Layer 7 of a small transformer language model trained on English Wikipedia (11 layers, counted from 0, width 128).
A neuron's activation on a vector x is quick GELU(weights . x), where the dot is the dot product. Quick GELU of z is z times sigmoid(1.702 z).

Input weights of the MLP neurons that the questions are about. A number n stands for (n - 500) times 0.0015.
n9: 319 652 526 521 486 343 440 419 445 376 471 416 522 618 690 319 417 452 542 239 342 345 544 476 706 779 546 543 432 519 464 493 382 316 394 455 720 578 587 511 515 571 800 463 478 433 482 471 508 537 423 356 504 511 539 323 507 592 474 550 532 412 554 426 813 748 307 324 397 559 470 293 510 605 613 306 309 580 231 511 422 467 508 485 500 548 559 409 440 786 518 402 455 413 295 473 540 478 504 391 406 392 745 683 761 685 591 560 402 402 456 661 522 658 471 479 663 439 307 452 574 444 556 426 673 457 588 538
n14: 430 477 606 660 319 589 800 514 511 433 568 648 416 590 379 572 539 570 587 512 336 475 522 569 553 402 242 451 514 533 443 533 529 425 595 644 778 560 396 454 504 542 504 566 522 691 416 539 463 658 525 305 479 489 358 629 412 367 562 691 373 347 488 416 507 331 256 488 744 538 590 584 631 590 395 536 391 645 527 482 404 573 604 386 522 584 507 455 533 676 550 676 424 770 558 510 409 596 370 483 452 562 239 885 459 429 417 532 181 420 453 496 799 534 569 614 528 324 457 574 297 653 655 468 455 562 462 515
n37: 276 618 530 478 487 503 596 394 463 442 590 577 433 449 680 610 431 592 329 457 466 609 453 363 467 516 461 526 579 476 490 661 540 437 563 395 497 299 395 471 544 167 441 357 658 368 484 560 438 330 530 476 606 507 340 583 541 568 561 666 549 477 681 545 613 517 515 636 571 592 500 541 292 368 353 316 372 487 642 470 544 547 579 496 460 624 527 330 486 593 649 590 494 517 446 422 409 380 273 532 567 449 657 753 614 624 260 536 590 347 463 400 457 245 320 662 578 560 451 653 442 716 449 613 544 403 377 448
n84: 426 628 563 583 393 419 530 685 394 631 500 523 620 393 626 82 536 605 607 408 457 454 659 428 471 491 497 374 592 605 439 453 490 680 615 449 487 211 336 532 537 616 497 577 527 576 317 477 422 473 563 574 627 562 536 497 430 465 547 435 516 467 524 411 493 490 340 458 453 622 396 366 387 444 556 427 666 768 503 510 318 295 456 684 523 460 601 567 514 333 510 715 617 382 477 679 570 524 411 545 392 348 500 464 397 577 490 526 562 601 586 666 615 415 734 371 500 307 390 483 527 333 602 449 582 561 365 445
n100: 445 467 518 344 348 471 489 609 493 464 335 732 436 480 470 461 343 706 378 605 354 517 454 365 659 592 624 410 556 504 307 582 696 713 298 493 483 572 652 308 475 383 628 450 468 469 428 350 606 604 521 582 507 490 562 759 632 551 525 507 386 816 570 357 489 496 407 526 418 467 516 518 452 378 277 617 411 449 283 608 565 378 518 611 489 454 536 649 333 395 560 496 470 412 337 401 614 337 431 459 395 463 585 590 500 500 493 312 321 406 546 741 447 482 430 328 342 735 646 306 320 529 637 586 641 409 285 580
n157: 487 476 359 475 468 447 663 503 487 443 629 461 425 534 509 458 554 619 650 590 500 638 529 417 687 382 389 421 535 593 446 321 598 600 518 404 538 314 450 566 500 586 487 477 539 509 497 558 637 480 546 530 690 724 535 648 339 619 701 478 395 529 481 372 609 388 394 403 811 589 515 556 488 522 428 555 428 457 436 519 599 513 493 201 425 500 737 609 507 603 606 490 494 465 542 473 356 709 440 371 547 506 695 462 669 563 432 648 429 537 392 477 613 199 416 404 349 600 561 533 559 447 377 579 608 325 296 232
n201: 409 466 460 517 233 419 621 338 361 421 283 593 371 456 530 354 472 504 538 408 551 397 410 599 538 714 472 636 550 562 542 338 413 819 507 391 556 357 421 591 674 791 461 511 320 603 636 507 456 664 457 751 531 525 560 610 409 687 620 633 455 734 597 493 467 391 683 262 327 398 563 464 542 589 529 457 417 558 524 507 555 594 386 545 374 590 271 314 427 599 521 548 651 624 292 350 608 419 644 621 473 514 662 525 478 315 657 424 363 479 662 701 571 511 439 333 556 642 387 398 445 673 419 528 429 562 508 456
n212: 608 500 434 437 624 346 493 466 546 458 494 425 569 503 430 409 362 550 411 316 572 390 461 478 707 272 484 427 465 566 669 520 441 565 634 513 551 459 547 446 447 535 631 328 516 425 614 364 443 331 634 636 619 571 573 490 695 513 629 395 465 654 615 491 330 559 592 329 592 509 226 460 544 271 578 265 398 761 531 700 344 460 712 473 657 395 440 497 356 506 636 466 584 536 445 649 575 603 430 462 322 547 415 426 493 456 503 541 547 628 575 526 442 517 438 463 373 506 308 480 633 423 473 611 497 254 346 480
n215: 484 433 448 481 394 603 541 358 620 570 484 612 392 485 552 508 461 480 454 594 795 722 424 546 855 407 332 313 472 459 445 713 439 591 545 577 325 352 546 558 447 504 378 638 323 442 516 239 467 346 496 532 504 878 449 484 618 570 549 516 723 456 691 362 402 423 460 534 585 621 459 565 190 421 300 260 492 653 583 757 349 261 636 399 697 512 240 631 709 413 567 550 672 464 344 668 480 467 500 701 466 730 612 654 591 445 472 624 338 599 379 512 560 537 508 569 477 472 653 317 345 529 340 547 215 358 588 372
n248: 583 552 464 404 472 387 496 733 518 579 482 617 529 398 556 461 458 420 567 310 410 585 400 571 577 623 319 507 514 511 357 432 651 673 650 467 649 594 251 635 331 612 455 547 643 332 517 521 618 460 579 453 476 402 336 623 261 607 551 479 580 414 330 442 267 410 412 607 543 652 701 576 352 433 546 532 550 599 500 592 533 518 438 466 758 565 829 428 478 461 567 312 555 532 368 789 597 222 489 466 555 452 439 507 441 462 397 410 618 394 439 382 408 559 248 463 517 691 773 489 210 529 522 597 551 492 425 504
n288: 523 553 349 667 520 671 354 611 449 453 439 442 524 471 510 537 433 406 479 554 607 439 381 464 483 624 354 470 641 521 483 544 407 631 545 587 477 480 523 298 355 397 453 721 572 598 464 571 507 611 534 555 529 544 200 456 990 569 376 410 450 538 500 484 410 597 444 496 627 661 563 548 549 520 459 452 377 393 555 507 569 200 451 600 551 346 199 297 542 503 443 690 503 439 480 563 397 563 391 569 474 363 462 768 684 537 497 513 687 594 551 616 571 746 337 438 609 540 426 441 438 479 368 734 526 551 550 546
n289: 359 631 382 639 565 397 439 618 378 503 403 607 491 467 588 516 460 680 573 513 398 628 749 422 479 479 608 568 627 555 442 620 328 400 568 314 433 365 443 619 595 602 549 599 547 588 436 734 497 561 607 740 267 528 420 590 497 473 538 436 454 386 516 503 645 656 339 564 322 655 282 545 489 497 674 554 478 494 447 475 615 478 558 434 636 399 334 521 506 534 481 601 476 563 528 638 490 500 558 451 539 747 743 382 562 537 318 594 422 545 443 355 390 464 585 611 543 453 417 474 647 568 503 656 446 503 457 536
n301: 584 382 552 615 530 246 609 355 486 456 578 651 341 611 497 442 439 283 622 606 490 602 579 650 470 375 339 443 520 493 638 659 580 537 500 490 473 513 507 567 392 628 372 542 465 583 423 599 415 476 459 598 381 537 497 500 458 304 291 497 362 462 610 576 377 531 794 404 687 367 522 604 286 588 541 614 680 569 387 463 315 465 348 655 725 410 402 507 645 704 459 504 631 568 390 369 576 380 383 351 608 474 524 591 632 490 428 730 397 589 303 679 486 415 380 474 510 490 564 335 273 588 721 480 618 445 511 486
n314: 702 463 578 642 565 615 539 493 707 406 347 675 394 416 507 350 542 410 379 275 674 497 472 493 582 425 479 270 500 378 510 359 532 733 586 518 350 657 500 312 614 462 610 486 479 500 500 312 619 361 500 636 571 759 507 455 404 425 504 538 490 412 650 378 342 486 634 571 468 490 558 393 538 483 739 352 532 366 437 368 450 600 489 423 542 288 464 520 684 643 406 391 473 472 380 772 613 374 496 313 503 604 754 476 347 555 507 490 398 466 482 489 633 355 479 430 268 385 486 733 532 312 593 575 423 239 533 602
n322: 513 591 627 323 478 527 457 553 474 390 439 461 188 401 608 526 765 599 425 379 611 436 513 343 585 500 601 440 609 460 446 412 513 404 646 530 487 346 426 393 713 633 551 434 614 522 560 564 433 592 390 526 407 366 468 545 474 481 257 705 538 415 396 578 602 428 485 486 533 445 318 490 354 391 523 545 627 728 320 574 516 415 557 408 559 536 438 488 530 490 397 824 472 567 464 431 617 450 273 444 506 581 403 599 681 509 468 622 430 587 337 471 622 517 445 645 421 506 621 629 411 394 689 481 371 281 486 460
n353: 510 521 521 556 333 308 695 602 476 597 591 673 425 643 481 405 453 420 439 402 579 544 483 526 280 560 493 537 594 570 470 541 479 693 564 618 315 487 572 563 710 247 273 424 637 330 500 507 546 316 373 673 739 523 503 348 420 398 476 676 530 438 517 444 497 459 425 650 679 368 598 503 423 493 483 531 610 572 477 568 691 663 521 318 473 346 555 487 388 412 399 405 738 598 609 503 507 514 423 500 428 418 230 607 635 324 330 566 419 458 562 445 486 535 524 637 427 517 644 653 503 556 741 391 286 335 589 423
n389: 539 519 485 458 525 489 759 497 742 453 338 598 485 490 379 572 568 322 690 527 387 597 562 524 380 426 175 475 661 563 387 427 562 522 636 552 542 444 683 468 647 603 429 478 358 653 416 579 642 441 631 445 723 717 273 285 548 724 408 401 511 515 446 542 411 372 427 345 620 473 293 478 507 597 540 416 365 434 572 575 496 353 336 397 679 398 191 559 604 367 557 571 410 536 587 530 478 411 284 374 528 642 562 532 455 309 392 553 553 292 664 631 349 317 543 331 440 489 660 382 548 578 322 479 317 609 641 594
n407: 583 466 355 393 446 446 623 553 575 494 523 614 575 425 375 484 593 453 473 660 259 523 699 348 599 497 541 631 603 480 589 546 418 468 549 563 427 449 516 525 543 519 289 530 313 453 557 325 715 434 425 467 406 741 478 471 553 538 298 455 302 572 669 616 507 553 411 713 503 478 497 546 397 461 372 382 595 419 454 548 470 381 658 479 467 369 546 569 423 519 620 625 612 513 294 747 280 416 621 573 516 528 644 445 375 405 572 491 490 500 549 444 766 513 422 484 361 361 657 550 610 554 343 402 339 489 360 736
n436: 652 542 329 480 457 500 510 542 727 353 571 392 466 309 557 520 216 735 802 395 503 416 418 503 507 437 414 570 460 389 464 493 479 476 506 483 490 385 552 622 623 420 669 493 752 454 507 792 552 686 524 445 588 443 490 651 600 595 466 523 275 653 550 396 486 448 614 380 449 372 503 565 472 336 476 480 609 448 407 393 541 754 563 507 442 561 782 751 451 466 446 521 445 416 575 421 462 521 640 405 558 380 316 373 690 460 429 477 728 374 371 408 601 427 429 600 678 534 547 410 483 598 535 661 419 602 536 469
n446: 681 634 767 413 574 632 399 394 417 399 556 383 405 518 384 361 466 531 389 581 443 537 492 453 400 398 426 792 485 820 615 568 385 395 418 388 647 592 493 599 416 404 400 235 371 253 166 586 465 646 603 496 384 556 604 605 577 467 362 511 408 702 391 238 454 412 397 621 713 500 483 588 415 418 481 546 431 663 536 369 512 558 406 655 481 614 619 395 539 515 399 715 453 508 352 539 710 450 648 672 352 580 511 485 374 378 500 504 402 572 466 519 557 375 526 349 577 406 563 330 427 636 570 427 385 72 837 512
n461: 540 518 503 549 641 605 573 467 660 264 375 490 730 435 525 303 635 622 511 627 531 361 541 572 587 430 510 373 554 629 306 407 562 585 474 545 344 593 418 407 379 510 493 493 603 605 278 355 746 618 538 528 530 658 497 632 417 454 483 317 350 376 449 497 455 448 628 423 662 406 632 231 614 473 390 370 593 546 442 470 576 566 539 511 476 483 372 398 535 497 490 429 480 547 685 551 455 591 384 305 408 549 435 584 298 826 350 566 415 513 328 575 534 725 377 331 321 527 631 472 524 651 601 401 442 404 722 429
n477: 560 493 442 255 363 497 323 687 748 415 459 476 630 731 630 388 470 514 518 587 720 534 640 584 424 382 450 510 490 611 573 326 445 463 334 618 556 483 705 765 693 497 533 427 473 287 464 655 332 448 497 472 484 513 597 463 569 362 621 623 480 596 349 363 410 655 652 453 370 406 428 445 408 574 524 459 479 425 478 638 503 531 465 496 661 418 531 454 483 588 632 539 611 490 466 348 538 622 812 428 386 536 449 751 419 497 341 421 433 458 476 592 530 360 571 416 596 557 356 785 472 329 382 451 477 610 504 507
n480: 572 613 353 476 639 459 633 607 451 406 552 324 348 556 480 463 329 566 600 566 759 408 807 450 476 445 521 491 485 557 415 472 453 482 242 528 611 611 391 575 472 373 455 487 512 441 566 564 312 469 450 453 613 567 576 665 403 404 663 476 533 410 406 354 377 513 489 576 491 500 566 522 545 586 460 423 512 400 602 368 434 459 557 675 425 351 522 390 281 380 457 675 402 623 543 612 506 471 627 608 355 500 553 744 625 379 398 509 641 473 472 543 635 443 620 491 623 390 430 459 346 389 446 404 379 530 432 411
n494: 503 529 496 753 548 417 586 307 454 526 779 584 489 316 575 685 365 511 599 534 653 549 468 530 390 379 503 593 535 514 418 631 486 406 470 618 282 712 426 575 642 538 490 675 585 507 316 423 594 596 701 504 625 441 459 681 618 633 514 401 256 369 509 449 450 575 372 617 511 427 536 518 662 225 528 461 578 393 427 615 382 635 380 611 284 394 632 490 572 493 528 536 594 402 419 349 288 450 518 670 490 409 504 528 562 181 342 602 657 607 465 627 444 699 482 500 333 371 569 690 572 670 421 554 356 496 434 478
n505: 644 187 471 486 436 637 482 660 525 281 633 493 464 541 426 626 432 544 500 758 536 518 598 232 373 443 623 394 486 563 521 348 511 547 476 441 644 349 514 662 606 334 571 471 711 399 500 364 571 269 449 346 458 568 617 614 628 199 350 556 627 518 452 597 596 434 385 639 489 668 393 339 529 403 554 435 525 462 599 414 496 548 686 602 253 478 621 327 452 421 457 444 334 417 543 527 525 426 392 399 576 597 551 528 414 725 522 406 264 576 496 590 389 612 450 555 486 890 606 610 577 660 681 493 500 461 716 381

Each question shows a token from some text and the vector x that enters the MLP there. A number n stands for (n - 500) times 0.015.

" r": 561 424 501 386 568 461 461 398 443 534 365 474 599 477 584 479 522 403 494 517 517 564 341 542 492 333 582 502 466 556 401 539 486 428 567 437 605 702 458 542 542 497 435 457 516 486 563 527 452 590 514 534 440 455 463 478 385 444 515 472 579 540 675 600 499 503 405 514 473 537 721 464 663 610 598 536 425 495 442 479 520 523 555 525 547 552 430 523 530 406 425 544 575 377 507 247 511 449 525 466 496 502 512 468 513 561 659 482 676 580 373 517 476 426 409 620 508 444 382 442 504 381 449 503 593 571 471 439
Which neuron fires most, and how strongly? n9, at about 1.2

"er": 500 413 453 375 548 559 384 518 484 522 428 517 622 639 546 638 481 544 430 589 464 517 372 493 507 454 521 469 434 504 440 481 527 471 675 434 685 632 505 535 625 482 472 458 451 533 554 436 353 532 463 464 425 558 497 535 572 417 512 535 358 600 568 556 426 515 490 338 407 509 634 537 522 454 472 548 452 405 526 426 554 530 514 474 585 580 486 453 590 387 554 529 429 351 643 300 539 678 451 629 466 493 417 388 508 441 420 524 646 480 324 420 513 564 512 514 545 540 529 375 520 401 477 466 510 716 427 653
Which three neurons fire most, strongest first? n436, n477, n288

" ": 593 484 541 462 564 516 589 430 403 418 426 520 747 535 533 538 502 590 565 559 509 456 322 511 489 421 578 433 462 576 494 403 453 430 728 481 571 563 447 552 503 419 433 388 601 522 501 471 505 534 476 511 514 525 485 440 438 397 540 430 520 504 716 551 457 444 301 520 491 458 632 534 636 595 548 557 531 397 594 484 533 464 467 487 547 592 537 475 526 443 479 483 593 446 578 317 413 540 595 547 417 442 514 449 421 491 590 581 607 521 295 390 482 507 426 573 530 424 459 432 426 382 553 495 424 528 535 528
Which three neurons fire most, strongest first? n461, n436, n14

" the": 523 455 526 497 549 462 529 481 448 518 499 489 466 574 548 494 452 484 518 437 545 504 371 485 466 415 532 495 549 506 435 571 439 422 604 438 580 582 466 484 530 501 521 475 456 502 510 536 493 470 453 565 474 438 538 551 520 495 529 478 506 520 967 529 515 503 373 553 482 495 645 471 617 516 522 549 490 468 587 513 495 420 531 456 497 577 487 468 490 364 457 621 494 403 556 276 467 544 452 422 562 425 511 459 414 494 580 468 567 401 430 482 479 521 548 570 492 376 506 441 528 475 449 472 420 608 496 532
The neuron with the highest activation: n494

" A": 499 448 492 504 541 454 500 432 367 570 475 525 615 620 470 465 556 444 481 542 565 425 399 475 410 421 608 472 477 463 511 403 452 500 663 509 594 574 429 458 509 571 465 525 481 476 554 506 457 492 590 557 423 378 511 511 510 388 553 441 498 545 656 481 453 522 283 464 479 451 709 511 749 646 453 499 544 500 697 506 499 478 523 428 621 501 585 480 445 504 362 530 551 355 562 383 456 539 498 537 499 387 487 459 497 461 619 544 473 449 489 399 520 502 483 691 495 443 430 491 442 410 446 467 525 632 408 567
The neuron with the highest activation: n14

"y": 627 346 463 437 522 594 463 502 421 670 465 564 560 669 434 566 613 521 409 522 569 454 462 599 429 432 481 470 446 484 385 584 395 364 607 529 470 741 407 523 578 393 414 411 452 429 570 582 470 561 509 502 360 498 505 519 500 478 424 581 506 547 574 533 431 520 418 503 512 519 623 500 517 558 532 574 405 396 490 458 640 492 395 448 590 563 528 537 403 494 343 578 579 415 647 346 518 544 427 628 506 472 468 404 430 605 556 596 605 407 410 456 566 530 516 608 488 452 498 538 552 430 464 404 429 597 365 438
Which neuron fires most, and how strongly? n353, at about 1.9

" con": 468 425 499 332 480 499 470 372 399 585 516 495 634 555 426 449 487 469 455 566 504 486 364 486 513 344 574 543 478 394 523 458 419 563 794 485 610 568 421 432 541 588 483 516 471 473 575 500 501 496 508 570 450 400 550 523 432 462 571 512 572 580 763 551 523 498 468 538 469 497 625 517 648 683 525 466 477 534 517 469 444 464 459 527 486 474 595 466 477 454 446 562 530 440 588 279 452 461 417 483 503 398 603 402 509 460 571 500 610 497 428 458 488 474 514 684 440 448 518 445 521 420 420 483 445 543 487 563
The neuron with the highest activation: n201

"in": 500 541 519 451 621 535 526 496 367 632 453 528 616 558 528 580 541 434 512 604 647 476 410 585 562 414 425 462 431 390 413 462 462 561 587 269 536 609 422 335 592 413 514 493 410 518 447 458 473 525 377 500 376 525 464 572 460 512 523 443 526 483 639 559 520 476 371 552 438 529 469 488 588 715 535 479 533 538 545 512 606 451 477 461 570 555 633 537 540 422 567 525 615 483 591 362 408 457 514 535 481 449 498 326 496 531 556 583 654 387 422 444 407 544 436 599 487 451 607 482 508 438 379 337 509 604 423 545
The neuron with the highest activation: n248

"m": 517 460 515 365 463 609 389 468 480 528 456 401 552 605 614 522 504 490 470 553 578 470 356 432 381 435 665 419 394 435 360 524 604 436 733 496 535 538 466 518 642 501 558 436 483 574 527 528 508 359 496 445 426 526 554 580 441 504 433 484 610 442 607 608 487 408 355 409 470 536 590 596 500 574 571 561 511 545 469 579 631 469 499 458 555 564 513 540 425 485 357 546 603 430 561 333 505 624 569 529 510 475 502 375 507 471 594 545 428 474 456 435 405 549 532 548 548 264 546 484 508 396 313 471 592 585 537 561
The neuron with the highest activation: n322

" P": 530 409 499 374 527 472 425 447 446 646 307 474 610 546 611 494 618 492 464 528 531 429 421 429 505 370 701 440 538 471 483 391 457 520 628 497 621 568 430 481 588 520 458 446 483 523 574 489 423 496 542 570 358 484 502 534 449 368 559 502 573 513 721 507 484 454 365 437 502 486 568 519 724 606 528 527 481 426 607 492 454 452 524 496 591 459 447 508 477 400 416 546 615 394 519 484 455 495 464 552 452 417 501 431 483 462 585 617 648 426 467 435 500 491 460 659 518 465 449 467 471 344 552 442 590 556 490 524
Which two neurons fire most, strongest first? n84, n212

"r": 593 450 508 410 697 622 449 406 498 533 456 504 630 596 580 432 443 421 590 496 558 411 355 511 414 524 661 531 533 385 493 436 520 509 536 493 518 548 298 431 518 543 480 478 489 428 585 540 403 489 549 477 416 568 451 541 423 406 600 435 534 531 651 642 445 460 410 407 539 470 651 540 555 517 496 636 434 387 445 477 672 513 547 433 594 632 580 549 521 413 300 490 445 437 528 395 529 555 512 625 479 532 519 366 484 532 556 580 587 472 380 476 464 415 484 548 561 400 473 498 486 473 410 646 394 400 545 477
Which neuron fires most, and how strongly? n436, at about 2.4

"ie": 499 414 550 410 670 591 488 419 400 585 533 546 521 552 518 518 724 571 454 435 570 476 430 533 439 512 660 485 458 437 403 436 503 529 643 456 608 588 456 514 610 475 446 468 339 525 602 543 497 572 585 533 403 358 529 484 534 427 504 493 466 457 636 537 475 494 450 494 518 496 581 595 476 566 587 531 536 401 539 593 560 504 399 499 550 513 526 569 461 495 393 434 566 374 507 255 600 476 491 594 579 449 496 407 379 368 602 644 462 366 451 442 465 516 445 694 496 499 463 433 434 349 478 465 419 596 442 451
The neuron with the highest activation: n322

"is": 678 512 466 502 539 574 532 438 406 610 477 477 610 616 481 434 478 465 453 442 647 495 445 501 501 454 600 359 398 384 451 486 543 538 659 466 557 582 518 586 498 556 526 454 562 582 551 524 482 423 427 601 392 604 516 454 600 468 473 490 529 493 764 428 568 566 313 511 496 492 554 512 463 591 510 676 561 475 455 553 555 435 482 444 484 545 511 441 524 447 516 517 461 388 558 328 452 510 528 593 501 424 557 452 267 538 500 520 505 460 346 447 497 553 610 478 465 329 563 393 539 381 431 428 477 529 541 484
The neuron with the highest activation: n215

" f": 424 455 509 377 614 462 512 428 464 492 326 435 638 571 540 543 611 469 480 522 501 480 494 515 501 332 620 473 532 459 480 510 492 436 700 432 637 548 440 543 514 489 408 513 438 496 541 485 573 556 535 498 352 493 420 473 490 459 503 478 572 492 655 477 512 447 424 555 430 459 812 521 678 584 567 595 474 423 550 444 495 530 493 545 588 520 446 504 444 336 400 546 540 388 563 312 431 528 465 444 521 456 531 411 494 440 606 560 650 530 402 431 595 562 495 570 479 414 481 576 445 464 383 506 523 574 448 509
The neuron with the highest activation: n407

" pro": 519 411 522 302 522 524 477 355 440 533 520 537 609 576 487 496 453 452 430 560 585 520 366 519 541 430 669 439 475 440 403 485 503 570 757 411 566 579 456 524 436 502 540 537 468 513 520 550 557 546 542 511 406 481 550 565 516 500 617 528 580 567 743 581 452 470 523 526 487 465 579 587 608 515 577 480 537 546 514 561 468 441 398 509 490 420 584 446 444 460 407 486 682 443 506 265 530 536 489 514 469 438 551 436 442 421 636 512 575 513 364 519 380 524 392 573 489 398 393 459 516 355 474 469 398 489 428 519
Which neuron fires most, and how strongly? n212, at about 3.1

"h": 561 480 571 452 587 534 337 468 482 608 546 487 535 558 450 494 584 540 429 415 448 430 424 574 522 393 687 450 531 473 465 525 522 448 580 463 534 670 404 417 517 565 442 480 420 422 646 580 418 563 429 417 425 468 573 507 540 388 468 460 527 584 589 510 442 623 408 487 508 403 635 620 591 581 527 585 454 403 502 431 509 501 545 438 529 610 436 648 398 466 379 550 537 267 577 305 477 576 486 593 551 375 497 338 523 430 572 606 509 447 432 373 549 534 545 678 412 449 580 529 471 497 538 515 529 498 466 467
The neuron with the highest activation: n322

" g": 553 395 500 467 673 523 511 381 450 571 518 429 589 552 567 514 645 514 464 428 519 471 409 479 532 366 730 495 476 433 467 492 547 509 786 474 547 560 401 529 582 509 506 458 522 457 529 446 495 581 531 490 354 489 439 462 484 469 487 468 489 479 636 516 475 430 358 475 442 432 764 566 705 494 533 541 464 430 606 460 555 475 494 460 542 476 492 555 494 433 462 455 531 406 527 381 469 558 470 510 512 432 559 410 499 416 607 540 689 460 372 482 479 506 430 558 503 386 480 552 478 408 401 438 507 590 434 534
Which two neurons fire most, strongest first? n494, n314

",": 561 478 506 335 594 550 420 490 512 511 456 510 629 562 497 511 557 504 457 570 533 410 370 542 526 456 635 462 531 471 457 525 550 474 685 490 510 577 477 451 498 557 493 459 560 529 496 531 511 499 497 501 460 469 591 428 427 512 489 532 566 475 882 565 554 420 369 455 440 527 660 456 579 515 498 490 509 433 541 450 569 524 444 483 535 563 468 556 517 530 374 460 514 351 619 334 526 595 452 484 447 472 450 447 426 527 624 516 538 342 410 422 496 602 480 469 506 369 472 470 461 425 477 402 402 484 561 523
Which three neurons fire most, strongest first? n461, n314, n9

"t": 522 490 523 339 629 491 458 493 376 634 494 470 499 627 414 474 603 544 392 523 490 394 566 472 452 402 582 483 496 390 412 500 514 448 709 341 538 580 404 504 598 494 473 545 538 441 562 539 446 525 391 481 460 570 533 486 451 377 465 461 624 658 593 585 504 588 382 418 465 404 628 503 466 544 548 504 479 294 442 560 552 498 503 536 487 632 564 582 535 510 461 516 534 378 547 423 577 600 518 543 492 393 535 387 534 441 574 577 449 426 429 371 515 466 458 726 421 463 457 466 515 392 540 448 594 632 466 639
Which neuron fires most, and how strongly? n322, at about 1.3

"and": 484 383 475 438 539 523 501 457 553 613 414 465 564 512 499 451 473 444 400 571 507 437 335 472 451 504 641 525 501 423 481 532 481 478 787 466 537 590 453 493 619 554 522 506 403 473 662 537 471 493 418 556 481 554 504 426 488 467 564 440 635 537 660 493 538 593 438 548 418 419 566 498 482 538 519 583 421 357 583 576 422 393 457 396 504 540 420 474 479 402 408 449 589 401 656 356 533 636 556 665 511 477 495 498 493 453 605 647 481 332 383 492 496 500 445 686 476 373 418 547 464 414 489 464 539 547 519 573
Which three neurons fire most, strongest first? n215, n353, n201

"ation": 458 428 582 437 531 549 455 469 500 661 508 482 514 565 412 491 515 454 655 529 511 466 355 475 482 528 604 506 458 450 533 344 552 391 762 383 534 620 422 532 632 390 595 449 540 379 456 565 480 574 510 585 487 515 626 430 478 394 457 504 494 518 685 598 522 444 395 610 478 378 581 525 581 543 550 553 477 423 526 470 541 401 419 380 535 399 496 451 419 441 366 453 480 404 606 344 487 570 487 633 478 439 501 508 459 495 551 595 622 467 387 422 542 598 540 534 515 477 497 516 531 421 496 402 595 636 361 573
The neuron with the highest activation: n353

"ers": 580 436 453 306 539 491 453 523 522 617 491 489 682 563 516 521 565 527 565 508 507 458 381 523 466 501 655 434 496 522 487 478 496 476 774 426 497 505 438 574 564 503 502 370 480 454 516 545 402 562 471 428 382 534 629 543 446 430 498 511 428 538 658 543 521 579 422 555 449 474 644 478 507 602 495 604 410 382 533 530 620 540 383 428 478 472 473 473 421 497 422 545 469 350 641 285 526 628 394 572 469 476 470 477 454 464 587 618 559 356 326 477 563 484 540 627 515 415 457 518 535 433 448 422 506 554 435 599
Which two neurons fire most, strongest first? n477, n436

"-": 510 483 606 442 586 432 497 447 377 477 549 534 524 517 464 485 505 465 477 609 580 583 365 462 585 429 654 457 441 484 391 529 506 347 610 450 522 611 523 426 520 498 487 472 588 461 530 640 362 476 566 523 403 460 465 518 492 382 479 477 583 544 736 621 466 424 327 568 470 461 601 413 675 641 503 546 591 396 601 443 572 470 568 553 491 517 544 545 447 486 424 535 540 364 522 349 510 484 487 494 388 474 530 472 462 474 585 483 609 428 351 404 578 567 529 500 490 382 407 553 417 436 467 424 533 587 573 625
The neuron with the highest activation: n480

" v": 481 444 472 315 478 472 523 340 486 512 453 455 627 508 621 608 562 513 522 523 478 524 417 461 469 350 515 444 502 478 501 523 440 515 649 484 577 701 471 464 544 483 457 515 427 493 558 481 537 404 484 601 375 513 525 511 480 378 511 384 494 541 770 540 528 420 441 471 504 525 653 555 567 702 526 560 452 434 499 508 450 535 518 507 603 544 447 545 497 435 367 567 598 372 691 423 464 437 476 523 493 423 499 437 511 522 663 486 661 454 457 489 546 434 462 626 458 493 490 480 448 337 423 401 540 475 487 511
Which three neurons fire most, strongest first? n407, n301, n314

"et": 428 343 573 545 517 548 424 494 404 602 433 569 590 562 480 609 663 584 354 474 525 518 373 498 482 555 564 473 538 442 402 545 428 406 569 506 580 527 427 487 556 381 461 459 531 480 532 671 508 512 435 462 448 484 554 624 444 438 484 527 565 574 576 662 592 544 362 431 565 458 569 349 449 627 496 547 541 411 522 489 628 467 561 527 579 603 531 480 415 358 477 505 461 302 548 386 532 555 328 570 523 585 413 378 499 515 483 567 626 490 399 471 493 605 450 644 440 461 449 503 601 379 448 328 436 548 466 625
The neuron with the highest activation: n322

"en": 534 536 501 419 569 492 464 453 478 509 471 518 417 568 479 521 522 441 380 651 569 658 412 485 499 460 602 512 427 502 425 515 414 478 701 488 604 549 387 503 620 501 336 396 365 478 550 535 458 554 523 726 418 448 526 548 614 469 577 538 554 618 643 526 538 484 438 549 423 579 564 424 578 559 405 593 509 561 466 461 587 427 514 588 522 523 456 487 361 459 395 596 520 422 467 380 469 590 421 544 463 498 541 370 402 518 545 527 715 565 542 223 545 489 515 554 477 462 430 465 450 388 336 424 567 501 434 514
Which neuron fires most, and how strongly? n446, at about 2.2

"s": 646 496 508 390 591 504 469 467 456 620 418 539 614 632 438 435 585 485 536 608 651 430 447 503 462 462 567 469 391 433 332 555 426 505 568 389 440 506 408 489 568 487 474 347 427 528 611 437 425 484 404 518 435 415 622 522 574 407 490 452 528 586 563 576 529 495 329 545 505 484 501 563 508 641 539 521 503 391 472 586 587 483 491 510 538 607 498 478 348 530 456 646 424 274 632 456 477 426 426 583 502 542 432 446 498 589 563 571 617 408 460 573 517 498 502 574 571 391 457 598 466 410 369 381 591 697 520 582
Which two neurons fire most, strongest first? n480, n477

"ore": 452 327 480 497 542 495 435 515 461 589 572 561 735 541 492 505 537 403 365 586 553 508 376 524 608 491 592 450 432 478 545 537 507 474 793 415 529 570 339 610 522 479 482 572 402 565 537 507 446 490 519 548 509 461 569 476 458 393 593 445 540 514 729 502 500 519 403 446 567 432 583 504 524 547 517 564 337 482 524 490 600 403 401 415 444 589 607 542 504 484 467 454 516 373 532 270 492 604 503 546 463 526 516 468 461 529 570 483 516 379 356 450 637 457 444 530 440 429 587 510 420 490 456 484 430 504 505 526
Which three neurons fire most, strongest first? n157, n215, n14

"ist": 579 470 547 333 546 423 498 515 390 654 473 431 566 596 469 493 640 492 574 612 545 580 531 580 397 471 576 477 518 426 398 529 485 538 664 562 615 593 444 534 613 498 510 448 364 519 520 491 420 504 515 454 507 520 484 438 471 374 506 433 503 506 624 494 498 576 410 379 470 474 437 527 475 577 482 678 558 336 503 537 564 497 541 540 520 545 531 473 446 364 431 407 527 330 593 550 475 545 413 588 530 538 582 420 450 427 564 531 601 331 402 463 472 523 404 640 484 562 477 364 460 376 475 276 577 604 564 650
Which neuron fires most, and how strongly? n389, at about 2